Layer 4 of a small transformer language model trained on English Wikipedia (16 layers, counted from 0, width 96).
A neuron's activation on a vector x is SiLU(gate . x) times (in . x), where the dot is the dot product.

Input weights of the MLP neurons that the questions are about. A number n stands for (n - 500) times 0.0018.
n43 gate: 605 522 527 417 285 482 340 514 657 515 365 365 530 619 596 549 690 528 588 555 394 403 539 438 400 458 453 536 491 382 378 503 463 406 484 590 663 470 466 629 400 701 455 309 512 652 389 455 359 420 485 476 552 549 553 513 405 574 547 331 616 605 557 449 645 481 572 664 284 563 155 585 530 343 527 538 522 487 491 564 524 657 521 680 536 509 661 536 500 417 463 575 509 549 295 518
n103 gate: 491 576 536 447 454 394 346 593 532 464 718 547 172 415 365 551 646 292 607 372 495 394 437 481 349 406 372 369 841 734 169 347 375 633 539 303 598 604 694 536 610 649 568 637 434 825 252 382 357 657 629 656 275 177 178 423 542 635 514 596 715 473 582 605 485 644 621 576 642 365 378 325 222 568 495 527 311 419 542 351 673 537 406 242 442 522 505 366 452 396 322 62 610 247 638 558
n106 gate: 500 587 421 560 411 475 512 732 667 404 552 432 353 486 489 313 459 651 450 752 636 537 507 522 632 579 557 374 511 423 391 467 669 442 379 388 511 493 338 645 723 361 709 471 316 462 367 583 651 450 518 628 566 515 411 404 153 533 398 329 551 431 402 538 434 725 341 511 570 374 605 500 729 536 485 532 579 470 231 569 631 511 457 732 654 346 280 247 462 508 548 308 419 324 401 436
n110 gate: 505 435 675 378 343 500 302 314 466 604 172 465 210 453 567 573 674 285 533 355 315 320 294 589 669 353 475 419 437 592 600 637 437 398 289 604 873 428 256 471 597 395 852 689 718 596 434 562 451 221 603 481 360 793 349 794 495 283 505 500 296 572 635 177 562 495 743 435 641 452 600 442 140 538 859 363 360 555 485 495 603 677 396 534 851 338 540 656 248 522 386 425 579 393 344 280
n225 gate: 405 392 394 529 504 684 296 564 403 467 803 554 401 365 345 384 631 428 602 657 835 624 630 550 478 463 671 257 579 515 562 625 327 481 305 439 314 541 304 496 657 415 478 522 297 613 527 445 519 434 583 597 560 409 361 445 572 595 411 571 474 419 437 512 341 629 415 586 612 250 467 357 602 741 380 380 454 465 470 480 833 356 661 489 427 468 321 485 659 644 347 519 435 425 313 616
n268 gate: 440 413 496 553 381 512 566 396 504 851 542 509 710 336 335 601 664 534 496 169 409 655 508 444 722 274 148 409 293 487 729 504 420 533 397 376 500 529 530 205 638 404 319 466 534 531 570 281 492 467 631 458 500 213 389 575 682 389 526 583 282 591 438 574 571 189 496 361 638 566 699 723 701 508 504 357 275 596 462 592 468 479 594 525 393 516 648 390 347 643 491 815 303 454 674 374
n272 gate: 518 482 611 414 572 346 395 275 362 528 687 243 406 587 549 500 259 504 621 465 555 521 613 355 369 382 600 493 597 301 335 568 360 571 447 493 655 588 536 525 34 724 451 408 591 470 215 486 640 448 425 461 368 536 434 500 393 326 526 557 464 402 486 474 624 470 470 622 294 580 500 564 476 387 365 542 471 423 575 426 717 457 493 593 664 497 219 406 474 452 580 533 510 489 615 324
n304 gate: 561 609 682 678 709 547 563 742 385 531 305 554 590 521 562 391 211 341 578 489 511 419 430 629 335 500 485 535 426 444 453 614 429 496 377 486 290 417 468 604 395 489 234 546 353 540 383 445 479 596 465 416 279 564 524 471 280 564 514 423 581 635 427 493 459 515 603 449 247 465 497 535 527 500 468 479 420 493 252 691 415 582 181 553 486 601 427 473 449 707 461 345 402 292 237 497
n334 gate: 447 221 439 493 416 414 395 692 297 503 510 436 622 345 575 524 475 573 336 548 315 438 421 500 624 696 543 428 441 382 643 769 472 614 449 493 335 452 368 620 483 489 738 289 316 453 403 606 420 608 681 580 431 500 544 496 605 472 511 538 341 452 641 428 610 345 480 540 576 602 377 635 541 462 687 466 729 450 322 529 467 661 476 277 351 368 496 308 583 390 556 528 583 348 360 487
n338 gate: 697 341 527 354 396 652 617 522 524 288 492 459 356 558 329 703 472 544 427 445 512 448 524 573 654 380 590 465 285 445 345 604 496 492 260 496 540 484 707 527 460 530 749 528 285 616 446 629 316 512 300 528 369 648 457 343 652 452 308 740 524 457 480 289 639 392 406 356 635 586 789 254 272 366 528 581 418 299 468 330 450 392 535 663 547 496 249 400 475 792 690 410 641 314 273 473
n377 gate: 545 604 707 561 549 539 387 382 626 529 282 535 467 612 321 634 439 481 395 404 313 377 493 379 674 620 365 555 657 719 443 429 522 155 622 485 285 588 451 239 481 681 496 478 401 419 500 412 324 413 433 285 303 721 282 415 552 515 431 507 489 449 393 717 610 539 525 384 359 376 460 522 540 345 519 565 554 600 384 636 547 575 547 418 642 468 558 591 172 618 473 596 557 217 647 432
n43 in: 465 557 563 466 191 413 454 549 535 585 441 404 563 540 554 579 692 568 588 413 431 497 514 542 357 454 443 494 541 354 374 420 468 421 547 542 674 483 447 581 383 658 486 436 602 628 451 431 335 486 568 480 544 509 580 625 462 619 485 329 555 604 433 421 587 473 580 700 485 586 264 409 477 367 488 591 563 521 582 506 573 719 449 582 506 514 770 446 567 457 455 704 382 468 421 370
n103 in: 664 431 638 512 425 416 260 538 467 439 781 470 345 431 382 750 457 303 391 442 573 213 442 623 313 638 423 341 797 678 693 517 450 620 641 343 483 492 596 759 512 640 569 782 385 491 422 402 374 443 533 483 521 508 265 357 533 525 560 310 400 467 747 348 522 431 610 435 724 341 402 525 569 508 604 456 599 483 513 552 564 374 382 203 151 401 685 427 392 491 305 393 699 221 435 383
n106 in: 457 376 500 534 624 571 596 544 342 630 447 358 531 607 417 617 384 301 712 468 409 465 312 421 465 214 453 562 461 444 812 539 539 816 717 381 343 779 660 441 345 595 490 444 352 441 636 601 308 528 479 514 373 521 696 651 535 389 431 598 606 566 479 430 440 522 533 555 644 625 618 489 645 395 585 620 551 526 557 323 357 414 493 465 324 695 398 490 390 488 453 638 530 525 511 476
n110 in: 401 624 591 457 406 419 374 691 544 747 500 528 321 565 369 406 372 684 396 593 619 397 522 486 513 661 823 412 401 691 647 482 294 647 325 354 473 183 603 408 189 418 592 295 555 560 523 460 266 383 774 371 602 433 622 593 379 410 683 270 531 500 526 593 486 598 508 777 407 552 482 491 787 509 945 340 624 302 262 500 547 428 417 540 378 390 435 496 486 490 65 244 321 629 625 556
n225 in: 274 454 355 522 519 575 418 546 589 540 342 573 536 641 296 411 481 470 370 452 668 522 603 447 685 529 458 493 369 567 534 286 392 270 539 113 447 588 556 551 507 532 80 452 470 678 469 559 586 409 481 541 615 410 525 504 657 409 477 518 663 272 703 384 279 473 496 566 318 347 570 411 504 618 426 395 653 427 743 399 662 323 485 515 580 599 519 464 477 475 678 649 357 645 384 655
n268 in: 676 479 343 312 573 678 314 236 636 586 508 562 453 390 532 314 579 581 344 247 463 633 420 521 665 366 329 333 476 629 749 349 382 460 461 368 614 420 297 508 564 548 361 399 533 534 382 424 317 614 459 492 423 346 260 525 451 422 442 472 311 404 548 626 440 428 561 521 460 571 683 718 567 524 246 88 367 750 459 618 352 508 642 342 370 600 663 610 533 527 566 434 388 601 559 157
n272 in: 452 358 419 429 478 340 523 570 677 482 430 474 425 546 653 398 504 668 542 507 507 613 683 201 388 628 617 521 398 406 485 350 423 648 789 578 482 371 518 679 623 531 375 326 667 285 402 418 372 631 193 449 391 529 759 375 566 345 474 486 558 468 597 651 465 625 624 368 554 368 328 354 457 594 300 556 541 425 635 591 528 599 450 416 525 548 605 652 639 233 511 720 549 500 655 437
n304 in: 483 490 280 510 259 685 528 691 500 510 523 538 383 406 500 523 514 527 561 464 295 454 608 578 550 383 325 249 356 464 370 661 580 603 401 473 392 530 560 411 543 536 497 397 646 341 317 526 420 331 440 427 450 443 626 507 577 308 459 516 467 490 405 455 511 576 277 596 616 471 487 613 413 474 483 526 301 349 530 503 481 332 545 490 620 503 448 222 528 583 595 456 672 334 824 519
n334 in: 561 532 279 402 535 318 414 254 337 310 595 549 475 417 472 415 468 548 326 494 542 661 413 413 500 432 614 689 446 491 513 548 503 544 614 503 407 494 443 500 478 582 268 645 432 451 520 547 567 546 652 500 506 630 534 464 589 462 477 584 607 453 703 493 460 520 253 588 371 228 457 611 420 282 446 460 500 692 541 437 466 490 398 453 417 521 533 546 549 464 285 626 693 409 569 576
n338 in: 619 640 393 596 473 529 599 496 492 265 615 625 311 378 340 580 380 390 379 722 512 277 384 558 553 493 621 381 424 338 500 592 549 496 255 535 416 369 523 646 492 434 589 779 268 496 484 563 328 448 302 485 402 569 467 512 652 627 290 605 564 283 545 327 388 516 496 437 727 626 586 481 360 436 591 632 449 531 553 548 420 492 574 546 585 724 422 618 465 701 573 267 739 383 280 200
n377 in: 321 346 695 658 688 648 593 621 495 296 594 241 318 550 244 691 319 392 247 356 500 351 495 491 830 869 543 651 369 407 687 547 332 300 475 410 387 560 346 436 481 510 473 486 671 655 660 436 369 532 355 258 412 448 532 262 345 89 390 731 760 367 408 757 234 422 570 688 346 550 395 743 423 417 351 527 423 476 627 680 500 505 300 505 655 513 514 536 341 753 552 500 656 160 592 586

Each question shows a token from some text and the vector x that enters the MLP there. A number n stands for (n - 500) times 0.0025.

"\n": 407 427 488 552 443 536 458 392 565 665 414 475 502 379 651 516 552 457 492 452 450 408 488 501 601 428 271 650 580 598 443 450 566 246 481 314 574 547 559 467 359 285 470 395 551 391 453 543 463 442 517 616 635 581 476 567 352 667 566 481 422 487 524 549 514 384 593 465 294 483 373 638 506 539 262 493 663 528 574 521 360 601 552 464 436 460 545 448 713 700 420 522 552 421 602 527
Which two neurons fire most, strongest first? n268, n338

"ations": 600 359 427 377 507 614 519 358 390 656 586 522 470 497 448 374 471 405 570 609 413 221 530 391 567 430 548 477 608 477 505 238 579 612 555 408 351 509 380 541 495 532 539 405 594 403 561 499 659 353 487 611 605 578 579 565 439 644 582 543 496 334 522 340 402 516 487 441 471 604 434 576 490 565 374 535 598 579 233 463 337 574 489 634 547 637 437 392 476 683 621 486 469 467 506 373
The neuron with the highest activation: n106

"emporary": 609 500 532 487 574 481 421 309 556 511 606 589 474 605 611 426 384 471 485 448 344 374 479 517 432 595 327 610 454 333 415 467 423 561 607 405 419 527 636 488 372 497 637 536 387 442 553 430 629 335 558 642 602 598 530 494 495 621 587 583 518 397 474 386 624 527 610 417 398 313 463 475 502 546 517 497 642 402 306 462 510 578 510 460 639 577 572 512 595 756 495 544 531 381 575 425
The neuron with the highest activation: n268

"iving": 515 356 633 447 566 579 445 332 462 444 626 386 393 542 433 405 368 552 543 476 375 387 559 461 495 548 409 486 601 416 495 444 459 381 590 441 541 553 346 631 577 591 664 464 539 384 547 378 702 387 396 650 630 524 627 396 570 697 527 236 390 588 609 339 585 500 596 318 360 476 436 339 449 369 452 513 608 403 401 401 572 565 473 403 632 540 535 538 415 664 519 512 562 332 574 609
Which neuron fires most, and how strongly? n268, at about 0.21

"1": 561 328 500 595 442 563 648 450 631 583 623 447 495 409 532 422 409 615 521 468 543 372 610 517 374 588 341 453 396 573 441 261 390 305 642 405 406 577 407 491 381 434 670 365 499 471 611 419 483 500 629 480 570 362 478 567 241 532 515 532 462 478 622 455 727 639 471 311 426 506 550 484 364 633 472 525 564 518 470 385 574 532 580 430 523 554 499 531 497 727 404 487 611 391 432 412
Which two neurons fire most, strongest first? n103, n377

"ol": 462 545 360 423 607 413 530 374 502 672 446 518 523 485 330 533 274 557 558 397 315 525 406 582 523 557 637 626 450 498 505 274 633 591 675 325 478 537 630 520 431 406 371 413 556 481 495 570 326 367 650 388 621 676 683 466 417 566 641 356 389 613 464 355 529 592 346 437 489 498 545 320 275 610 281 482 669 609 429 350 425 669 460 502 558 643 503 481 699 569 459 446 500 532 500 374
The three highest activations, in order: n103, n377, n338

"ne": 573 614 507 379 600 565 614 388 348 407 497 625 496 545 486 451 342 627 462 395 305 507 489 598 404 498 454 493 396 503 512 388 333 506 534 301 524 732 616 446 450 410 635 454 569 368 576 561 606 481 508 624 663 357 651 510 571 577 640 534 531 433 553 545 739 462 526 400 582 450 566 461 344 461 271 472 581 581 341 464 591 366 421 438 499 551 541 586 453 686 332 425 496 482 535 623
The neuron with the highest activation: n43

" -": 514 527 450 454 492 511 591 388 540 597 497 345 543 487 639 399 436 403 494 419 430 289 517 483 710 511 304 393 540 537 526 489 682 305 528 436 572 483 539 572 474 504 546 404 481 407 771 362 445 489 583 590 661 232 442 505 520 616 587 495 402 461 627 406 704 650 575 503 604 484 512 387 506 494 567 617 654 451 577 408 467 669 412 439 498 468 479 489 457 714 450 375 646 409 513 389
Which two neurons fire most, strongest first? n103, n272

"alt": 448 394 374 488 644 393 482 338 447 471 719 533 503 403 449 423 479 545 381 377 414 456 353 653 462 499 587 524 518 459 538 533 444 419 561 496 426 471 565 564 488 466 669 426 598 216 640 555 726 411 535 473 581 589 649 554 408 534 533 371 466 411 568 448 580 537 377 384 441 595 551 485 383 360 371 290 697 567 457 500 518 577 446 391 549 620 661 517 653 664 500 653 644 628 476 694
Which neuron fires most, and how strongly? n334, at about 0.61

" World": 447 375 476 276 509 666 570 422 620 633 604 441 397 538 429 403 372 261 419 510 393 464 367 460 503 569 665 478 447 473 495 457 474 446 562 440 529 444 525 496 533 430 518 469 444 608 407 513 594 244 777 615 643 599 730 457 453 635 482 568 377 565 501 357 506 423 603 445 225 536 536 415 406 583 475 514 578 326 369 391 586 521 464 470 472 510 472 491 521 686 398 577 466 542 552 592
Which two neurons fire most, strongest first? n110, n225

" St": 535 483 489 405 453 516 623 435 660 471 473 504 505 459 466 336 168 572 584 480 436 367 556 518 579 433 402 386 428 463 451 551 616 410 485 441 347 365 599 489 357 346 415 337 499 393 481 542 536 535 503 553 640 417 652 507 385 586 573 565 626 528 607 348 542 717 384 562 439 484 541 515 519 571 312 295 492 342 464 385 623 472 408 434 542 560 560 714 678 651 312 548 610 410 633 614
Which neuron fires most, and how strongly? n304, at about 0.37

"O": 510 493 519 444 448 571 515 176 578 575 544 461 465 440 456 538 424 456 628 514 488 479 618 603 569 425 359 400 325 539 610 403 731 609 504 423 431 511 470 504 678 143 654 391 518 243 423 526 584 479 583 484 635 646 532 527 383 624 624 475 422 441 504 504 529 599 425 511 336 397 538 391 398 537 379 404 612 398 323 446 693 651 425 506 352 441 475 570 390 584 230 477 495 494 527 236
The neuron with the highest activation: n110

" Album": 505 342 494 395 620 531 529 466 484 530 675 593 389 654 450 358 353 395 493 343 294 403 555 380 561 488 464 531 463 342 303 381 636 554 465 367 536 597 648 563 534 341 580 475 509 504 625 477 573 277 707 777 655 645 635 410 432 626 404 550 497 478 601 396 505 604 741 482 462 489 464 551 606 622 461 554 628 498 368 443 567 527 373 437 420 565 606 646 593 618 371 514 507 446 538 464
Which neuron fires most, and how strongly? n268, at about 0.1

" ": 605 392 360 596 547 575 497 377 585 580 756 351 542 494 605 521 437 437 450 424 542 232 348 324 568 384 478 539 533 557 387 363 578 450 497 460 414 555 605 504 541 304 331 424 503 422 585 603 453 431 507 511 646 560 498 500 428 530 531 704 435 522 480 364 491 699 509 480 489 489 553 448 350 324 435 612 582 596 459 445 488 626 552 506 505 412 533 503 521 719 309 327 540 437 586 509
The neuron with the highest activation: n338

"itive": 625 369 690 275 740 519 514 435 561 522 692 203 464 675 414 286 557 578 581 555 328 459 338 599 455 600 460 577 519 479 448 538 610 521 569 405 455 621 567 525 400 417 552 514 320 394 528 497 557 508 654 740 616 498 571 460 453 632 492 519 437 531 571 305 599 413 582 375 378 457 469 490 383 514 450 398 609 608 456 402 526 560 512 486 397 613 455 389 471 664 394 579 474 429 480 449
Which neuron fires most, and how strongly? n334, at about 0.15

" the": 568 473 485 371 558 506 509 370 702 557 589 451 383 534 584 577 497 467 465 451 453 427 398 386 538 506 404 441 510 370 484 451 491 472 557 389 456 592 508 617 533 623 593 550 458 334 530 611 404 346 573 538 600 410 560 411 475 590 612 461 517 490 504 303 566 535 260 575 514 342 296 558 311 698 328 590 595 447 432 350 456 414 497 463 609 445 545 513 499 758 384 436 568 497 552 501
The neuron with the highest activation: n103

"iew": 351 222 450 319 528 446 501 467 374 560 751 318 447 700 517 449 534 517 536 636 490 385 510 507 540 410 528 565 632 544 441 216 620 705 606 455 544 558 483 552 450 507 657 513 298 508 749 483 322 537 699 634 540 418 600 374 525 537 528 441 387 573 556 382 396 378 718 508 321 435 429 412 459 684 508 569 492 734 439 246 497 526 461 424 531 582 527 680 664 602 245 374 473 423 565 523
Which two neurons fire most, strongest first? n103, n304

" S": 501 498 476 353 482 581 701 316 445 550 445 474 464 502 510 439 283 428 393 472 504 380 540 458 395 345 505 481 505 571 424 421 544 544 481 487 469 426 427 573 522 235 546 492 594 346 531 602 603 487 499 495 676 526 467 530 492 592 579 482 339 499 462 363 521 690 341 513 455 540 425 498 445 524 221 450 590 393 371 292 668 635 570 341 356 590 505 503 517 631 354 529 653 585 504 415
The neuron with the highest activation: n377

"iz": 622 481 600 631 412 377 576 412 458 615 520 489 329 617 472 400 434 527 581 520 438 481 572 381 418 518 623 546 570 379 532 389 538 506 627 391 373 614 343 685 497 320 590 399 532 389 537 553 575 236 343 556 632 566 785 543 455 560 518 683 453 479 639 368 525 548 818 621 436 454 653 569 317 489 383 440 623 519 411 504 383 578 489 409 359 515 712 423 576 605 578 413 505 380 634 353
The neuron with the highest activation: n272

"raw": 489 464 412 541 489 559 465 461 473 451 497 405 538 567 374 373 606 545 503 486 473 559 479 460 367 470 509 466 476 427 419 444 441 702 598 419 624 499 433 589 581 396 576 517 332 530 515 488 639 492 452 674 645 562 634 485 462 514 620 397 314 602 627 463 508 606 485 522 291 438 486 265 421 483 320 370 711 420 369 352 479 396 499 521 477 620 645 551 450 728 428 423 482 414 570 581
The neuron with the highest activation: n377

" |": 606 435 473 542 548 564 681 434 557 642 581 447 521 462 692 497 554 498 421 594 484 509 434 508 562 502 338 444 528 440 571 471 399 491 410 351 535 481 626 426 479 533 544 420 481 316 597 471 417 383 459 503 661 526 440 643 454 650 606 511 409 553 634 497 518 639 567 497 371 578 459 438 453 616 348 550 604 518 553 306 481 618 450 419 613 500 632 415 571 702 540 487 746 380 497 437
The neuron with the highest activation: n225

"|": 559 294 467 399 604 585 476 474 525 623 582 503 445 485 671 526 511 390 460 603 419 415 308 411 521 572 293 485 390 516 505 391 528 506 499 364 646 448 424 500 362 472 452 433 602 284 637 441 437 328 568 531 687 650 534 598 521 591 532 558 344 535 580 386 413 630 461 566 474 510 409 493 433 565 408 505 660 362 522 374 602 598 446 446 672 358 539 519 571 677 437 503 508 553 572 433
The neuron with the highest activation: n110

"s": 554 440 616 434 526 608 553 465 356 759 539 336 389 476 523 410 414 460 440 533 370 297 551 474 552 476 570 420 490 582 515 312 514 597 540 341 613 612 589 518 427 498 625 459 583 365 498 599 588 402 656 539 643 489 604 408 380 611 460 527 390 423 584 319 498 584 504 585 651 466 375 596 452 495 279 544 601 470 378 414 356 488 543 519 489 735 513 487 436 661 553 477 532 444 502 334
Which neuron fires most, and how strongly? n106, at about 0.15

" Hol": 564 461 412 301 458 433 494 433 588 531 490 514 375 413 371 492 366 391 479 355 329 500 611 602 515 429 480 524 441 445 275 434 613 613 621 364 437 556 546 514 507 321 339 480 510 471 493 662 437 353 673 469 684 471 621 604 458 604 699 546 411 556 485 390 471 568 657 518 416 438 407 599 518 592 520 336 548 501 374 336 609 663 409 532 577 614 552 574 700 654 302 433 468 601 560 438
The three highest activations, in order: n110, n377, n338

" W": 394 402 443 498 398 522 729 335 443 519 438 598 376 554 420 424 347 400 450 449 558 440 431 495 524 352 465 397 637 500 345 457 587 486 498 436 432 402 456 577 507 280 457 432 458 421 480 546 522 487 520 467 687 383 647 573 500 579 597 544 472 480 686 334 383 621 441 556 299 379 378 522 402 576 352 469 604 300 448 328 670 465 543 459 617 575 527 599 524 672 364 495 498 475 579 521
The neuron with the highest activation: n225

" shows": 686 425 529 521 618 572 474 454 420 608 554 517 390 481 392 526 461 380 514 552 382 366 550 425 476 416 393 495 572 457 400 470 475 500 500 390 447 387 416 537 474 345 471 401 709 409 516 405 575 267 519 666 606 461 743 425 344 679 472 581 429 470 633 281 563 599 572 518 422 499 474 407 600 440 388 616 646 322 305 440 434 592 428 389 561 699 383 498 597 647 588 489 542 413 613 358
The neuron with the highest activation: n304

"\".": 550 398 501 623 595 491 605 452 485 675 563 530 519 505 567 400 512 535 518 566 284 421 398 575 494 444 303 497 585 652 429 485 410 298 685 458 500 628 463 417 444 409 454 371 469 402 593 410 493 436 731 609 614 527 313 382 461 716 753 667 536 316 598 506 560 478 362 455 439 463 395 589 491 505 393 554 663 538 534 343 544 679 444 509 548 459 615 415 623 674 566 438 610 516 633 437
Which two neurons fire most, strongest first? n338, n110

" Chart": 493 326 390 517 625 490 585 411 547 594 588 481 539 568 423 509 404 538 412 342 289 564 622 618 593 520 511 428 617 408 277 411 606 454 599 430 501 434 462 558 485 488 619 529 500 499 665 381 519 415 677 740 644 684 495 259 337 583 390 404 453 313 548 455 800 500 605 458 518 511 597 351 567 463 421 548 633 451 505 435 567 598 300 476 432 466 475 620 794 629 506 448 421 488 416 327
The neuron with the highest activation: n304

"ay": 605 371 497 529 530 482 554 347 440 534 490 540 469 462 571 513 556 538 552 428 496 396 467 538 461 446 608 714 462 411 441 351 540 564 557 480 465 550 394 603 499 593 469 519 425 332 690 336 554 397 372 475 650 531 814 476 540 572 555 211 491 429 675 328 589 526 393 559 551 590 692 363 445 686 386 351 645 390 321 546 463 545 404 421 605 559 568 576 482 679 562 322 511 401 622 413
Which neuron fires most, and how strongly? n377, at about 0.12

" arrang": 593 384 472 541 362 400 378 462 525 611 597 474 444 586 344 459 454 432 554 406 311 539 454 501 401 404 615 538 560 201 485 393 489 656 455 370 518 507 411 822 500 321 411 513 424 389 706 543 498 541 498 612 632 616 488 595 381 507 524 501 434 456 649 410 678 592 564 527 490 490 385 507 490 516 435 530 594 413 361 354 511 614 345 341 345 606 510 604 779 621 360 180 571 503 521 374
Which neuron fires most, and how strongly? n103, at about 0.75

"orts": 472 497 434 535 493 585 536 394 402 704 571 446 438 398 434 429 394 505 485 480 298 342 546 542 610 365 378 469 554 400 642 363 571 565 541 328 384 592 366 563 498 465 623 477 448 463 496 401 788 393 411 634 595 500 688 520 376 665 654 442 487 356 556 290 574 539 580 495 473 628 522 638 480 464 392 428 594 483 482 443 517 668 472 484 748 732 452 419 592 658 658 498 471 438 514 522
Which neuron fires most, and how strongly? n106, at about 0.24

" similar": 522 578 395 709 565 487 436 408 625 660 698 268 438 645 415 428 464 323 487 451 460 381 401 738 466 546 420 567 448 290 601 400 497 323 564 350 418 504 559 691 433 308 574 527 341 477 587 560 713 421 495 631 542 592 583 558 482 533 499 358 507 688 562 389 618 516 469 365 557 579 437 589 522 747 447 589 630 497 332 396 494 687 420 404 486 563 595 434 543 673 286 612 431 304 409 497
Which neuron fires most, and how strongly? n106, at about 0.29

"0": 504 260 462 691 475 573 594 561 584 587 723 460 493 525 519 452 604 585 516 506 387 388 550 644 502 514 494 436 376 418 279 377 598 346 700 432 421 405 440 448 406 392 718 399 589 498 516 509 490 364 558 526 615 368 564 573 395 572 539 543 322 387 660 317 425 534 552 404 431 370 584 671 298 486 403 493 558 597 572 446 529 404 490 457 579 590 452 522 542 684 443 367 502 427 427 410
The neuron with the highest activation: n338

"8": 609 343 487 631 336 597 650 446 625 617 617 541 577 490 613 415 496 412 567 493 305 422 573 569 406 534 429 512 490 471 478 468 588 331 585 393 399 614 421 515 293 386 602 397 451 462 358 513 449 555 532 357 578 405 567 443 379 571 464 467 522 539 641 304 530 510 585 308 346 479 464 521 316 485 466 502 597 447 542 451 486 449 524 393 665 530 395 640 570 733 496 463 490 444 507 407
The three highest activations, in order: n304, n338, n43

"\"": 655 323 490 705 623 591 497 594 534 562 622 457 532 564 540 381 473 542 502 446 435 596 540 638 412 529 420 508 591 699 370 419 454 577 534 471 343 544 553 500 276 414 476 499 477 488 532 386 440 373 662 774 688 612 402 452 470 670 561 659 510 375 526 427 391 467 528 516 548 418 524 527 490 415 387 623 660 528 442 369 349 625 445 582 488 532 549 500 443 666 494 439 588 503 610 368
The neuron with the highest activation: n103

" said": 616 559 396 686 603 523 685 412 402 525 569 555 441 558 330 501 583 489 522 394 346 402 466 522 546 381 357 645 578 404 514 381 424 481 570 320 451 687 377 430 424 345 470 488 586 293 525 444 548 422 525 715 650 591 428 474 327 627 457 378 411 554 670 296 515 468 349 434 415 569 494 723 467 562 490 600 582 567 462 368 558 577 492 400 511 530 471 418 608 635 363 572 502 333 576 337
Which neuron fires most, and how strongly? n268, at about 0.19

" cont": 501 490 567 413 577 498 348 425 367 524 607 394 427 533 445 439 432 374 440 463 497 458 518 688 453 528 263 465 355 441 502 375 622 408 395 304 368 467 346 522 571 304 383 558 518 315 507 665 328 527 472 605 516 406 630 448 415 621 558 481 436 379 747 403 659 757 683 403 585 602 574 610 506 560 272 487 556 494 368 404 488 375 452 360 384 590 563 459 570 614 315 574 785 553 635 410
Which neuron fires most, and how strongly? n103, at about 0.2

" (": 557 349 577 342 476 593 536 472 632 541 664 291 415 500 633 383 468 553 469 383 577 333 387 538 605 424 409 382 394 416 417 446 327 498 490 428 545 675 631 524 305 246 491 466 590 376 628 500 431 386 389 571 663 656 626 636 486 524 585 638 407 363 504 393 415 505 556 692 408 465 408 556 466 359 391 548 611 486 415 358 480 538 429 501 676 435 563 607 645 636 392 279 592 509 362 411
The three highest activations, in order: n110, n338, n43

" Wh": 437 475 412 474 393 573 711 429 597 370 512 523 548 577 292 447 434 366 430 355 405 490 686 643 569 438 556 461 443 550 393 545 486 657 672 423 439 563 468 450 558 324 429 470 535 245 436 435 454 527 607 573 674 465 631 522 471 633 546 566 509 559 617 250 427 493 544 520 489 356 399 628 498 589 486 501 654 400 454 283 565 540 405 495 435 650 532 511 557 639 470 583 530 376 496 536
The three highest activations, in order: n225, n334, n110

"==": 509 462 447 655 494 549 529 298 521 597 523 302 355 540 532 585 526 522 409 405 299 382 647 431 584 497 390 429 464 538 426 435 426 390 590 334 574 438 498 447 356 405 541 364 507 441 622 530 400 403 651 533 634 330 245 574 540 633 465 485 524 347 546 537 434 355 641 416 316 488 537 599 509 468 361 472 567 560 456 365 353 634 504 437 550 526 667 429 673 683 519 507 577 367 518 362
Which neuron fires most, and how strongly? n268, at about 1.8